Layer 7 of a small transformer language model trained on English Wikipedia (16 layers, counted from 0, width 64). Numbers have three digits each and are written without spaces.
In attention head 0, each number of a token's query is one row of weights dot the token's vector x plus its bias. The head spreads its attention over the tokens so far by the softmax of query dot key.

Query weights of the head. A number n stands for (n - 500) times 0.00095.
q0 (bias 0.076): 554543707356409363560619211436418588751678522547427490620705562524575769349190633455300389532460488492798530541348482335566257500672302539451638622337637425410514436155451498606466428675636364
q1 (bias -0.139): 672456347311705613621462590466632258535423286690624359296468482499406459436613496295601630386510551223547625529602348509708482386463621488539574532578423594414509416791571423493504235486372419
q2 (bias 0.008): 556471370746527528305279616540420591375482552534419711497544547393473458552637490762559698644321540588376376556502635677305726594414527357541464368467429477564447580315479574557393601487635474
q3 (bias 0.303): 480528610406378443513617182451360657651395584331427673625622651559539763476292601648277370549602566598755515637367456384460293596582279439383523675357454379340516255249366497478681644733703494
q4 (bias -0.381): 573520352608614384467413704517661642462454377650588595494521309437364026481578465495521335499378383428451381402749479585409851480420661491486432425575515621520332644687590521358388678294443493
q5 (bias 0.096): 503645492543779513319460507500457707386649405295524605554507371472559648350383487867355386682315597557827580667299306377629309341202429451385580760301536325477843316175409435308540521669481494
q6 (bias 0.029): 707392424174212594475809494333541497696504553503481557505533850569484741273431588564351574287727391490818436603275502354477244689691484480520487588355289459397553506416573624479525501632551601
q7 (bias -0.439): 550687428556412479429577668396501398438580572582722436438732448442305335497540586515681405573366374468651221351686552559476703606530584416712443342495484547672591484765617638395397566363566597
q8 (bias -0.125): 420479507614481698484413526474508435564504554615553328611477512473510488599501566465580541596379452546429576466569543533503584412467492476614545393453734479670467557641569503366455466328574549
q9 (bias 0.475): 299353532529718506787265395741591417525624515455272481576346427590820594548595395385346565426507690641414720698472576373599443331541562682419556545522649448416410393353442490574533363572523376
q10 (bias 0.625): 307324571436631544729287422644510514488488445513228424537364406643735638556681371466407465340643580547300659704371390422470364293580546769387407538440506414606346375350421417554637518688547445
q11 (bias -0.109): 582565486460538547425519616383365460384395306395432569319600526536348585442587557572605449371499453532483290341441479368490425655455604443466472616596423626567497565533481537642548723570564523
q12 (bias 0.221): 353442720574567580570380362520610553525437685548487461526403407622524218542501332372495555436548433511425465563550466534555747344580610546581522374582587578518342610585426460462512314452380526
q13 (bias 0.686): 221411552498611649616181462638422553534547412495133418476380476708677486523676347488361571220596570570365598777388467462429456230547557814429534601426552483589260484421349368602565446690503586
q14 (bias 0.180): 344533593553608486428541439404575328481447560486432571538520377514385274527504522490466508644493479491467482504476428491519634489617525528675568344477583572727394477578518478509462472535448434
q15 (bias 0.570): 197300637539463496709304550698622485477434533588099420492383485577642525567677260477353469483622546588443595690520608396566627262606602849384577506462680437604308430485315477562607286514549447
q16 (bias -0.910): 777697438595426541195899642335361403411508355250790493357625563335272477489413802498810432484328402549592358100655505715500480739306353157543256383531332595459657536679615586319329623314629452
q17 (bias 0.370): 339525529518549664579561410522574422520502508493438581553450452577529243617621505370445641389527552425416406548359453436420532368620549506643520236495449577665236505542318478513550410559372516
q18 (bias 0.098): 510661530438648437504695619387500450464528440524488582436509136331308257544642428399510565242457554439490346420649437597350586445613523548602473310634471688589527461664381597559446478652355544
q19 (bias 0.481): 294497488526530589687379567607639414604499557510264517550348437600551341597681411392388563328547597506369471567459362379458525349686541667483389341396510510622316600544358521563539323630508489
q20 (bias -0.013): 453352489396454418386288385635286638542415431761519599513460541361561748394277479516637538469649471440616556655664515637225447665674379413355617602564254520236482513452531453650470705604515650
q21 (bias -0.202): 614370423443493417371530537520638509641631549442511410545473632544401574648416709500473330486470399567379532404294503394503415618421541444570443526527416310368473323552624595454479563321451624
q22 (bias -0.145): 618499516519414457410619410496516521370272550422586433511540596498466625486325414546523548702629531345473610572333568489710478550400488460510532797398458384436558408411523394441584416443518419
q23 (bias 0.031): 514422329461615522402316571509528667468531527385545428393446546497555427539503618534584336612513506403453494622395416469561399386384543391429483658351389421400536494428571584592538580499559671
q24 (bias 0.053): 433315404541654571490261388336430474415453553435488469533558656532651681663436483551549590519431485461540488648447642377417406415364457459449524549505470430499481499447538412416573762470468740
q25 (bias 0.203): 411648597449603491593487508520466385552484558563287700598461407446567464516763436522377635511512596535488364490513372520222570501562545512481516272528567595473411379534482489621444525688503444
q26 (bias -0.139): 557521677401294421380660488491396638516470377482479573560559668543490638391411614359411348424560552603623570388455603440464445573544425373636443609441453421535523419505577568573536573429590329
q27 (bias -0.093): 637339339468496548420476496492521618520486495368438589464681785656464457417489505418528375621495449404438598498385583497581471578367610521399608565442637570484532349362491429417510487538536588
q28 (bias 0.045): 571564669591457633484572458540438413535391333602430681553468506539444550460613562503507612380377600626528435384454474531300575684656500566532579358546569635490303532618519562515410513515544419
q29 (bias -0.019): 439499358347599487540529713495424683410441384297371663472529202508441454468496332392542487570554432623411573601550473461315472390392708536438438719665552604449531358383601430497564446612483625
q30 (bias 0.016): 575461347464418431471615616469389490526460387400420504497567618443556571483611675493396477447588493524492511473451544481413437424542511397543354705512561516425448508567659531558489575444549391
q31 (bias 0.127): 497454305431529535591478523602643680598766498393500523486481522498364467396578374330578509527543332525308537505494343655570522338440590464386433443476564713312539567454527502476492359509303561
q32 (bias 0.046): 484359448418476286383582552616610587556571483542575595378529469715473351441552293235573560594639412501487530452562386598572488474457676511444395456462504521427585323442421335401569304565351375
q33 (bias 0.114): 382481558527746351654343620518583215372659313412457405526546337440486403532582386504467365414436511588642408358560412449541467209473432481558436320397509711769577542526465461469510565634684400
q34 (bias -0.003): 461618330560539670541619782571363432495452464487373365508661436522354618478599555405387365469411576488515418305359415499379641448509405413580531559301523685429369679425613648487582525463682501
q35 (bias 0.140): 427573614536448559543472533573613516479481571564393590491429424481505389520672436361403581384548614526479422542561518488304624441677547505597474259615453634589360559603436437531477478531532517
q36 (bias 0.048): 427439592597476427495599512511555253500620585457473595672640580626708353618514574498392440749419711635480540419477536528689384456415452535528430489369476471493533458451375514387519337675641362
q37 (bias 0.007): 475469336580485641469525617591730515519654556401590204418367494523474373368669474563667431492497545451329470559306496440579357362501640407559481506393469525682573667372494511478602389355474506
q38 (bias 0.047): 397388646649595355456526426500406351547550448684460636537398378573482381562488533564466461622441467545684502555532513590580629486509386676404442585462461585523592591442342488484411398548734278
q39 (bias 0.127): 570553491403410557636548546401515743599280521376405657390673381579316478529462183375439599425463375540448526569594453563725627403490517539516415731439496659451533540573512521537411559589317582
q40 (bias 0.029): 492347435379617297504274640401525722697615519476606466518533470670331453469431298318613340488531402518682477594570542482443463396437454424325524721494331596381549706356472531560583667564499550
q41 (bias 0.071): 535436516438320367435605351334485594525378550364429828500737588444473428503365318469511537569722285450488607515616564666522596535531546494559467467456388473518558290616398296672451492655565366
q42 (bias 0.092): 451556426631603483525564421574520369333458437546368771407676471524557486595723534502482533644419507580611469422497210444351666558560600525452449369519567485401334344588529495441474426745509481
q43 (bias -0.012): 452639427435431479390660408603466462313319450376579667553583527569542551461638658418462560389604313387469549436399461413484471645556497564366670581502681379581468489437637344336502457511420496
q44 (bias -0.031): 720663461465546366423629639585556522493386385554426274414330278427435461453408453444474473552397623471373564605583590432394423589532593570360487441658420485556632456599661591464486659478403455
q45 (bias 0.133): 415489585481445489215463374523499626461510353651713583566499503404525316490598586420552677421554429432626451673604384521614491413568463446398592449364553482406486540688415407516475522651352493
q46 (bias -0.103): 487580453584427592475434456526491402225311485594351259513562709704555476607668479645418449481462543503662348328344505413704616526543323601486425575388731427703391657508441417434424401421687414
q47 (bias 0.083): 688537468437445159333533489561564644529552482480442415256608569505403522464708552459379431289563449402499485479478422599436404515493446453445515507425465489435716408587562526544501564556371460
q48 (bias -0.065): 538436648447362434490519516525384434434505583520443504548639438678645471501461540487483519363455565361605514371456542624540455406685520359740351658420457676472544437491499506451575556474539183
q49 (bias -0.099): 561301494650459518328648483514459329559494390436576494506451650544604493432498644522493496521424567542405678319397687468602192478367622474720463455416486470550505405470464507471639531393525502
q50 (bias -0.145): 495637534436433476369577411536479385615461519598581565617384628338287548361337554433498520581570462643475563385510564450354501551393340576623662375405456464537548491456689533472538552289643501
q51 (bias -0.138): 623321404470554457510365513342479484711605510369520372469446467556596407525450511520498400428403490575733531491369575508515424461429491506448509775530499434478653373424534674431507598401456502
q52 (bias -0.001): 453547577469275620576557230493668374381339513458509741588629491429546757682442518550462620587585484522417593486478367510381580586524455385693391390430547395396485633547596490669393288427436494
q53 (bias 0.091): 382398447382672513502374531470531549404499494587587490479445373656615444513489391414625641404334390531434412711526363482410445311458573510379472457545535582684544470347552462354592765640365690
q54 (bias -0.073): 562571429579601537567484598232577300349513573435387345518408376500522322641496445654328371712515676545455517571526638388626530384368620622541519524557467413692572577373533597496495534385544545
q55 (bias 0.058): 473617375533341573532597549516684576425561718468353554577448566544423215524641423295452397625533643598563371665454489477483558545569642477513501361587458529622414584496529451377517423537448634
q56 (bias -0.145): 587277469456422392522439446510540700672521504470612479425592420573485528486409479534551377649507235545461551387588619622670496345416496477390472656399578433351579566406454393431585438414437370
q57 (bias 0.010): 329586639608633659525525661678437278238504386448511339494610360405524434494600495662472526513473582371607559309476580451570490458550459534546435433459657633734468614513482391534529325440615422
q58 (bias 0.080): 507541473529331576544575472481517399387513612498345437595681545476458548549573535403365369385541608417728401371374397545548754425590476451597530461436489766609383463482369529527407498522518385
q59 (bias -0.076): 484400456472598468438182588337403557693603432515606393506355500451524499495460580674615502339506389800575455633412609452332391516451603554422614556578417404574570394478492556573555758508625591
q60 (bias -0.038): 461483577454326462456657475397453511563522590610383510717485516417482510517440448668409508591505684627647413504499736493335483665543513444522494558684368339385368635599506517664457462402713448
q61 (bias -0.076): 551470606429344501495477603370450524617593630398591428603484499521503471452404552464479477319524555494455545492463769420517373437364443459509458770465365410501605426371584470521572682419504500
q62 (bias -0.027): 574478570407520463346560695486364435510513409487587694456485420538365420349472460484519449409495513431589509470506465550179525573551520489493480708475600706522451376350478535551523696582630335
q63 (bias 0.132): 480562604533548481566474591492450391443431462577308745637468490524597381564691497476355612350468585551631334467489438451223589535535555531603489307506491602789418558573452482584454573623518576

Each question shows a short text with each token's key, already scaled and adjusted for position as the last token sees it. A number n stands for (n - 500) times 0.0014.

Then comes the last token's vector x. A number n stands for (n - 500) times 0.0088.

0 "T": 395579662500642579363421558529614353594610669638227748630710378345596378662426681592663542437443565473469487612487489422558466432455419484482396537589668565453541469535511433510518527604587540
1 " y": 481323608574451630497394557640584350582619639606243745568777299423526465584389620505558539428505553540554495609628455430548336476466464422531467453544607536498473497623501493481518523559442477
2 " de": 636264573740421744473323557676605297590657696632199794552800341297588397589453557479562486444506518518578460630540488483487409499493446535476459563501600432568500441544539520515397426542477480
3 " l": 725636498658476644509450478581593312508602589635238704586758351371599410571442580419620383359364553493417489697478580384408381505432524529542465527534563493556444485515494530489391605492396476
4 "as": 573552507681387674570411547565623329523576702594248769648757327318647384641428605507593514457406548518443424704433514483435556552573504538442541521589588462585506487435517524426390446536545517
x: 485339451356574548598641521640538489578559540623377398575473405630422456517507556516264418418431537518672694444310373239412517519679671542534591554344583335414515439452510396507750479482504447
Which two tokens does the last token look at most, in order? 2 " de", 3 " l"

0 "ed": 559617604397527491376454588557631442534693635733158774593867365300515370646509571521675528477410506526539564659540456399449497545495481443487444543628569432513498525581368541570478546512543622
1 " by": 486578578490464514355414612617651373539689612775076767572920416277482392609550523468670530463468591512506590645558488391465371593505551479511486535547491428479574475592375535463441448418517618
2 " the": 459514559546380536366289633683693345606713663738095818611898404297458420626460535420641511491452462598574555547580482436531338496471543456480488554536554503496608474504403529529506448475522588
3 " U": 676503363686314687494266593632584339624595700614213726561741312370614400745416623575617558522392445549540462593362487504461402563603546463607522492550575527490553482491458556485417446509464562
4 ".": 572604419620313696479243547636665279652608786603264767728735409232559398626405540451592525445417478747600522591503590436553468483433577452464503649532567512435635465399534663576463423518634546
x: 583543432525655434528531286511562576605491462623353506651535407362494455476730570444401599650764608524407497430318308282381428671515550502323503417322419391411449488526530457762475534678573614
Which two tokens does the last token look at most, in order? 1 " by", 2 " the"

0 "y": 459627638375575578469431606521568414470610563601228689563788368341505348663462601546667557475530532511479493662495505476554449496492480378425454476603611556536552501539479459454494533539528543
1 "ing": 417614649447524523422455581548598431483662598704147729546848407297486384632524546516669513456492550486503560651572457400476433559483450451451443483605579479493525483606366503515510511480531587
2 " \"": 463416577650305568375203636722697287760740738719164891587892252341542398597465621529634555509520583551532537662589390445389435574546523464470477556664496429538533474583433558516404390487469572
3 "un": 635456590737398667443240516696696285690705786629200857672759440268582390631421503405660441435406450473431472630379559499405561538484439567410419545508571376730544413378484474485365509472492544
4 "-": 638543394669352519474245570684687315708724721698177856650865318329475343625509605514688539481461496574512569654502435415433444532519560416432450519629606481480546465566392557553492480516523607
x: 523655481528467507434419514602482635513538563369256513556528693440547550604691556642242503477547469561509360529312378353183453473612632602473455533391488460462494450478545465473605534557400450
Which token does the last token look at most? 2 " \""

0 " 3": 391427590542702655540435466553616357650568715584302778701716238343610344651381692602670486430324480555590448672441534502495417513567482400717492613516530602479506529537503560624374495572585532
1 "–": 374372532623607704493363515577616379735607796563330768697700250359650361649365645545607485440445450553543422675440545519537509425487460452525421538608653532554465562474549524596411556616512462
2 "2": 399528579466630611541489497460576473524571681596280729749714241359602315642421672521697567453324416599529472624377556488441458514533552371557479552572634541503498571454423590569435521570608549
3 " (": 666545388602342600526253524674681344749644805624273842612818157350600408597419566583641440438464491542605477738592474466375397544508497426655470500658565476525396575579492615545351470503391512
4 "O": 576609346622270641450162585662618223801594788544275776656660258401669413571308668521654496467418489469512403556511480495464375451542489518539473591592588575553515456443571518492407428586575417
x: 482406388546539400539429548490432443368560520575538655468347717536538293370627559420441410424768569423544504483358497436539394456841491601425698514563340419507510509468469566479671456491453698
Which token does the last token look at most, and with what share of its attention? 3 " (", with about 70%

0 "he": 448548641391573596480463587509584426377610497617198683594787393343547371720469607494609550508424464519493466649376474568531510513491509409457483500516608529583588495472469429452457492559530542
1 "as": 436515665485564612503459560507585412417569585609223698575786394327582374668474614518638514484423514462446473698439483450451540557523508460445516500589585470568487501480457483436433517508530552
2 "tern": 402452621575492578358377630562573446441647572663173682577813408294510390694481567480627507482428522538480523660485533476542465529419447460433462537606577536507633544524419437465515516547553618
3 " H": 671609401671369665480333532632605329543602709638193722619751375372550404630415571519601435374429545543511505587485489500526408495384532452576547467512585504442515471591441474536453455479445525
4 "us": 641496490634390686524373576592570310542521700558254712565710383337684438659368570545556599454523565424445417579559467384475398475583576523367501424585664480523589489494536487329455411533518446
x: 452372471442440298509572588668566393491587475611373511567392404538349392513612675440276435561592511518598706610390330309479510515435702656555751574535385397533540420469475453474682527588420432
Which token does the last token look at most? 3 " H"

0 " on": 510585596442481544368414602628647385601691671745105798547877360319527387656503523460664541468461505486496533652507479435397351617563490444550380473573535405592551460552374542441418476407433555
1 "to": 447539622501511702469359580589606282484568697629176763629780349331651439584419641463570650563401523552565475582544472450449411510561582506447533558596665483511544477474453551408454419573647517
2 " f": 657366533737517714514439461562582420495555672568286672574712339424551453595442656431607459478403461571481483632511516353426417502398486399528412510582688547587439524491451507518555579509470539
3 "ron": 571496548649524734519415484558620331526601654636232743663742421241635406673462537491645522490378501496498482694354603494453531595524467575495495619506482508586547515421507492541333520518584545
4 "t": 552440503607495672512454522495618413512608626628244708598729407345655477654411685566586598513461622518470488646515429488517536504481533499418551620647496545500554491525496471523411485564590530
x: 454455726444631397497479435440562594636621487431416564658596434535531487419354329587361340428562428627597673509437472281355402494581468707566479395405526361442497404476471473588754469601508517
Which token does the last token look at most, and with what share of its attention? 2 " f", with about 40%

0 " in": 484617663446470650345291624659660245630672729705142831645835391288534357582505531403667564460455484555477531600512481360364350530489638476423397497594590397501528469484369608425445459445494543
1 "st": 478444605539508608458338512579636315597631775651209735634749498315559416622442611483625523448418589619548524616504576383557423534489562475473506571603647479428594451519389511523492466498650596
2 "e": 452404562561519660531441573552559338454568638625199713548786325349631417578435589514579563505492546488605475616586478406499355501562551578451517454587713465471490483587451514477455455573565502
3 "ad": 592458554694432636553366514588596346615611737583285787650660470366607443639379604532607475444456602446419455621478497414522588500459480518356520488598608441566451414494514444488484546548518440
4 " ex": 665776250792249828573209482763678155694654767612248811649686452303569362597430559474628451483439445462557485607421568398477422511437476490529434588436463512497445494515512530621418592473539450
x: 494466413492593443568402537649455605595498477393370496565487436574564411469588529297317215328685402337524427471486407473353476497405658517603481563557764513730466542420588643719530445479528541
Which two tokens does the last token look at most, in order? 0 " in", 1 "st"

0 "ican": 535632599457394661296278661640571373605642667598203759601742396314534481684406543524622540494496504493451472570524505498506419497435462475405493508611523506523587450452460490430513410504516496
1 "s": 410492633552599694549447544552588433418580601637222714556785368336547396710480599548615523496421528559476531661477531365458433573539569508481547462599568459425552502560431534480485478490497581
2 " and": 409523590508481498385424589603650402510666614744106758587912393287432373571545499430676532428480518576558599620589472359463347549456534435472433517540575446526546488577364571516479481432495628
3 " their": 451418565581358478393279605696665400595702651730121796588875389269472410654466474451615517427456440570529560519610444438466381478465510453474434458547558459519601524537378524491531444486438599
4 " all": 579625360668185544496157521766646247671658748619213786643728449330534501604435564447591473467425492565527485509526519437478408471341502541416559535582558496449464384416482570463548467504527452
x: 511586324571471512565519477386475464626394460370184489559326594353548605475531481537299444316551543313601631494623445360618476499513548599571746476629513699508461501388466419679504507506611577
Which two tokens does the last token look at most, in order? 3 " their", 4 " all"

0 " ": 394405615557557649501405518588566318596571669602318769621736202367629390536389656506585421436423571518502435707593481395401397538563453511516551623594536533532443535558543538593387453601518426
1 " |": 492572577511626556502460467594705451603736669783132827676935379252397294532583584386789450485435493570604645591464493424426455609444481475523487598476557402586466450546364555644394543434544701
2 "\n": 511493557534506606439309524671715359776741810759175901763842207274496354598476513479570575405541629713560572662468553515514492597413460498471451582467517434514584517582545581625329398487490540
3 "|": 481512474561528549426345483683796365732798722861045892689964407286407307571594571389749493476427494572582681554455488443462418576472519491502501581452542407528532430580326532643422546450532718
4 " 201": 584593323559319672494250529669597322770644858589267799673649328303654426659340651536574583505385474603583406523456593413548360497634479528582506634489547562454573488441526618637464415536608456
x: 355253464545400413446354480711427443490637556413391582538392601285536482511593380446443679350896614225548567612573459521530477646526585584477719465296427494583449244493561593641531479520520475
Which token does the last token look at most, and with what share of its attention? 3 "|", with about 90%

0 "|": 570527573511525467361436560654764352660785683847050872688970419253420289569598569395735514524445508542569669518494434414475474554505520502480527582451555410540539435581325520668478568458535697
1 " 201": 427410549683510758385285570646566316740612838569281785652639325318665440676318670540569551515366446583579382550468593398542339472623468525600489633520560590442563501430515610631486424549608450
2 "2": 390518561487580613459434544500600422589629732629244749759693259365636367658392703551625659516334449610528441563379514506507474500617521417543519581552577577442553519428452591614482481583657519
3 " |": 498426502548547738483403467628683404640725734750170801707855333251468351584498555430717476443399461586538551601466541482438397563509492496558462548497519443493556486503407571585405464472535649
4 " B": 539853164584235683533228574658610281695579854552273734622689314372667407626348624498593489454415569562503411569505548489543402462479562488636549569607596530503523496502535515480451506515483463
x: 440420462414505570623304430366436537524394477730376521499449563308470508344572512499500592340831533443628547613517520396575470451688420553470580514408359559584487515528537455531729528613279543
Which token does the last token look at most, and with what share of its attention? 0 "|", with about 90%

0 " r": 224343719603635704469472558604543342466594637582273695531755282323629431637410580491539412401391531546503418734577581366517324500526433535640427533529586562508560581590489491564485524546466501
1 "un": 374377755521566693407311528651654308687665766605250823657712418296625380637373548420655438415391463444415418663387580524423579488476399553432367570542593413752510410346569456456378548525489480
2 "s": 442383653587625681541530556520582454408612570647228701532785317343574370679467621556610520463451571504433466704511506408495457524531489483485483445607596503493525513565488467469501555524468529
3 " con": 916525471877251760512116562806684156790703809582247851649725408343561402578378586483664428444460482460557428626456600522527420460406471499520427630527497508516455400425615498497435526506547391
4 "c": 640485522625452633550444518495567439503644605572263675581718388354647426649409637466550518449509482559470447639417487544523518453440554464351488520568618426628503520460474469545343498578466510
x: 591391593426599405412515521531494409648488387567386544781545439539655505453471569610337499606577482540688554590375511367258447403724520512477614532222594484497434275306549545389676476528361451
Which token does the last token look at most? 3 " con"

0 " Pro": 257473777604481755292226661641581234644601692577233769590678431309647409672396584555625509496446469458530399614421508482518470500465468486502434606531545523539515454435548452526414488522555438
1 "p": 376498579513606637480477541492524389441565524599232650621703417331613377613428632465613554452468517494393476588408456532474471428469617471320546511549609485581544454486459466435372514592491497
2 "ag": 504398598608473633469333565576561375610577710548277706570626441367652457695319560556598456408447518393378399632449573483549494484462460463454429437564580531598489494473511362486455578515448411
3 "and": 513436616597548572480406549520573405550585692579252685613673448378597386683411618558598584420516627496402457629443529479601584505424486389328468443571660527577541452504479382467521574510532481
4 "a": 515514565594493579540507554517561430363553540591225674587782334371557422612451624571594594481474549481541464637541488492563503485459499410431540502541634551500483515563499444496506500571595525
x: 457444433393641383609518696532539580397678507575352423548403403382387490507551725519336626469255572577502622526332316374473463349658611554547494532599620408485489645446450396447698472589530411
Which two tokens does the last token look at most, in order? 0 " Pro", 4 "a"

0 "c": 393575615443650593562489498415500495384570527510310621537657393392672417666380681488579467465474452496466404702395478530491549447402499437405461519612649473656420522460496450533364579573436464
1 "ame": 440596641459533522382480627530557443382615548684133691535821390293561419652494561484596539466451548456439503612547476427483456551492465493430471451530593498525570507547392451445530491493520570
2 " under": 462355656678366614404240606708681312644733723729132820573861390295492372657532487496659512436500506547518570642501481431430395579442519457476392442588553412474535472562383538472470479426439574
3 " the": 458470537566352490388252605702699343621729667742098821616900403278447427636475510404643508490457447635595568532604472406514302498486524485486497557541553483487629463482384577536515416476532604
4 " cont": 568787265717228687538196522698658231633632725571294762625699498317613556656401645548561524539414532589607476588482564351570429534428561502475547700542492542369571483473521541592477455539681515
x: 508400556566568371597467501609494543664581490444309570625624391299396569439531454524437247389743455332487449402458350435436402595560458589531545444391629590558571409392598407908478483542525665
Which token does the last token look at most? 3 " the"

0 "r": 326465617438736578615573508438496454363551505512313600536698367392629416688370609540586441423461554440455392746444555507564456495496514433514479525548560588587565527551555404508403564534463449
1 "enc": 476479599495553629478393517514548420493582662556300683587692353341705443668375566490562437452408470478451420741427555528425575526401479431423459578614573481669440608462502469551311574550442459
2 "y": 420430689537543580514445586516577447458614560597224684553791360359510355659473615560683561478522541476493502663493487495549462527490475352445463480582606553562534501559468438480482556528527546
3 " he": 517448569564439541458415574600605468474651523675149688505821369323554449686442497477574509481489440536584520563538473521512344502518495436562453493460568486589589527532491490503434437506419506
4 "ad": 636587411748352655533352545629597339586624724592288760620707426351611412619372636517611483457388560465419455660477556467530599473470513484378484541628588482560443486507532446496474575607548472
x: 607558487319463580543540473370527407542661479604388521741504517366664502461504530703192472431411437337489625599371397249391492581680617458503534616376637462461516566511410449529654496455450410
Which token does the last token look at most? 4 "ad"

0 " S": 275423708602605738494399579559550387484552661566284698619697247417566374678454624528598499420401521596405428725384529466476490575475474472524506418583601515520503510503505475460508528507417514
1 "R": 389371652592630685438475567523546373481549602561276675617672331388619392661430678492618530440373506553464404680401592404551454524509421526498426534532642540553563481423558459463537532573594503
2 " 10": 550500541508529590530417500528575414551578623629273721628740210353625367660395597645674493418339468488588470689450529527416396552520522336677481588556465601478479591568463545642332503539523494
3 "3": 531416585560569664534476508472582492517577630554310706688679260363627348672376713572646529454350392562563393644364551562534515446472456348578424588538619573561484549410514500610436527602617499
4 " st": 510717380545374599501345504604638392584582728575263693607722405348637501632380618492531444383414502568519453612508568477588430445432511416555453525494669527509562564521498458511478474533516495
x: 485355435641558571476447545412467542537611446694276406726574451343422574419619132420476506571605516464501452578287360455631535410593224588643645509422610573551473475531502476523590550583429571
Which two tokens does the last token look at most, in order? 4 " st", 2 " 10"

0 "ass": 442575651389619543449517573478522406401572560603231661509734440342612414671450610497609460422437599456405458726521531333499458526493470529415477469627623486541505489528449487398478579526506521
1 "ach": 464546644437554558477470561494562413432583573622199664571769428344564387618481605471661476438457591444428484673451520461487468569449515457437524476558578494567487456485453463417429530459506505
2 "us": 396413650547553603479484587507542427405570555602214657504799376331578392638476594505613562467518553432443488662559470385474419510524528444389466457593624491553536542561456479390475520521493551
3 "et": 517370596684574627457448591494574433426585590615248664563745432348576365673487627547660639497463537481464518678432484406522571563454510368348406508620633532554520568563441431490494664550575569
4 "ts": 615426552679524634475471580528586473404616547651189685527788387311555385675465629514588543460486540511456495652537480428527474502473460452443447463572585500509547535560439455470512546522492560
x: 476516576491584395519543641603592419592663465460270373481563345552480384451586580521239538243340529588599575560278487504421403424495515648629395515444532532501428518547524501376720442531608427
Which token does the last token look at most? 4 "ts"

0 " Pro": 257473777604481755292226661641581234644601692577233769590678431309647409672396584555625509496446469458530399614421508482518470500465468486502434606531545523539515454435548452526414488522555438
1 "v": 445377599582544664439400556561555323518539698543282710602681380374652424640395651454563513446429567598439396719450545391460488581536532505387527544596629439644575446452457513443399454496529522
2 "id": 526401654522517559454413573591571347577654683600261766620758370327594435617376533546597493383498619441438465714567556451540505493450445494386410477620574487569544490593468423533444564529476488
3 "ence": 402382592529549526460416543546584456518599653663183723569771383333560399614460580524632534446505518462497494600526481430486485541454435451374452432559673488561471488519424428503511515489523511
4 " F": 542643267629389686500371516560565416528544755577254678570694339391616423638410654520647475483392514492471463588479474410437456559471509419576484501565653552556508512528426470537508505456507556
x: 575485488482607336570350598564522613462410537674365414429517555485510527373531424569519529313674584404443429610346565406424393459486518524692563460667311498524481429491451457380769558714367550
Which token does the last token look at most, and with what share of its attention? 3 "ence", with about 40%

0 " 201": 380537629602611705397340552612550370695579782543304774632646283319666401669330680562620487471352430544550387621447617424499383486597449491626459603535581555514513522456520575606430465555566456
1 "9": 453584570397637466485525495468601514533638607652223730646785312316577309606458657554703543425416488468546517612457484512476484486475486381531433558532601488543472496535430504626402556533547533
2 " |": 429561532534613562476459467611732451611743656807097830677953404246385301539598568379777474495445487567601669582476485422441443605448509469527496588451528389576483455565340542641406557420530703
3 " N": 785611336751353739459276530678655314646648811647227821707750309327564353578418602401668362399324472611482471630405564483413502516463450624562496593568629416560505433438513544519443459528482558
4 "ort": 522434498668379534502249548637678329645646800676182794630743432320625478701441509549613653470422545462452548524451489436435485585522597482380453422556631503490609520514428478440497464472517516
x: 639353449453421342585568530425589463445489560667265517568558651669476622428591299532319453539523542333538637482524405234377307559426633673448547438553454548361540451601522468428628540638562477
Which token does the last token look at most, and with what share of its attention? 2 " |", with about 50%

0 "–": 336509612590595646455352572554594373667651762590280770699750237369590351630451628512645542470481460626571474683437511481515497479469477442507461514625652511528462562508457567616466584564504545
1 "1": 530551529446582587543408514509575394562573719583308764785697215361628340558387650514708552477359424596606440598422554505412439508497530422554528614596607539497423517420461617628418512562616455
2 " |": 434553536523633603520461440605722454621731686791124842698936368241392288532586556381797441470436481589615655597472515427413441611442496480557488579462547380587468465558347574641376540416527711
3 " B": 816666258727306729506253581628590313658567829546276720605689313379666415635355617491590483450415557570510416587503554479534392467476563481636540567608604524515517518509529525473442510517463469
4 "ost": 577497474694307616495224529713675269689628849650213836706715446313531398616457533459670547447350533528445523580457583358417491578499491549346467487599621467536550404436436557431532514492575530
x: 480552383389367558648612457529495470532468519558268527544419597517555643489474347488263391445536612287537748515460429327548375475354580581461744638554434552326367541620434550599598500496613526
Which two tokens does the last token look at most, in order? 3 " B", 4 "ost"

0 " in": 484617663446470650345291624659660245630672729705142831645835391288534357582505531403667564460455484555477531600512481360364350530489638476423397497594590397501528469484369608425445459445494543
1 " the": 503555555492385544354315623666694352620718657743098824621905408277439414626487520401651506483464458631594571540589470415512315508488535482484503560533547471500618457493381568534500426471517606
2 " 193": 589443474632347705466278550638569331611593732542289724621641344338686509739342617541558478536309402568572341638372626453506353547606472550638551624527488584475550502342498576586461391533613452
3 "8": 514467580563425569473333525559616404637654700615261769690701365300610388728388650593672515459324450602585440543394530506515464466514475490561501649576573543433589367378456618658471409558663532
4 " Pr": 555774270626327758544327489655618305669605761577270779622706329331619389694378562470624423417404437525511422622390523464401400572591508548602501545473502468628599491491465535569354420449422523
x: 503296390492509503490321559687505568446445536603342355440527426608576532438460559379484545509704503384513546537453464375246454592703609528564661498434346407717548451420537655713670569487312482
Which token does the last token look at most? 1 " the"

0 "en": 391555642425575568397451642546562372506632618598227733567772353407554397611424630537636510448490589458467436709522515457571499502445405493369464502654650530553507437528526390463540568550542480
1 "a": 479479613459578594546504555499557430373573539586243686585771342365566419628438623563593564478451532464517453651514492492557510475457478409459513514531622554521479521560513440513498530571560521
2 " |": 445540549558598588497443463610715456595736665795116830663941400254388309553582572382775465502435481582611658597473500406431437601435494456536481598483544398579473467552351560633408557426535709
3 " ": 633649373626390655572332477661623277691599784631308835675737197343636421515348600487559440451435568555541453646626508381390358534574515557538587659590505512476456572572556590596367413590528407
4 " |": 546510452603491755632453387603690468661729774726212854712864323243438308545498569401780439459430471602627590568459557474417455577434456492576461599505575420589457483518457603619361521459534658
x: 516520501399528459608519428666565458554505520635155550584437475553519429608577591411349543351517475505354557461431634585269546477756532443542578401498496473419350497476497485673659566488452448
Which token does the last token look at most? 2 " |"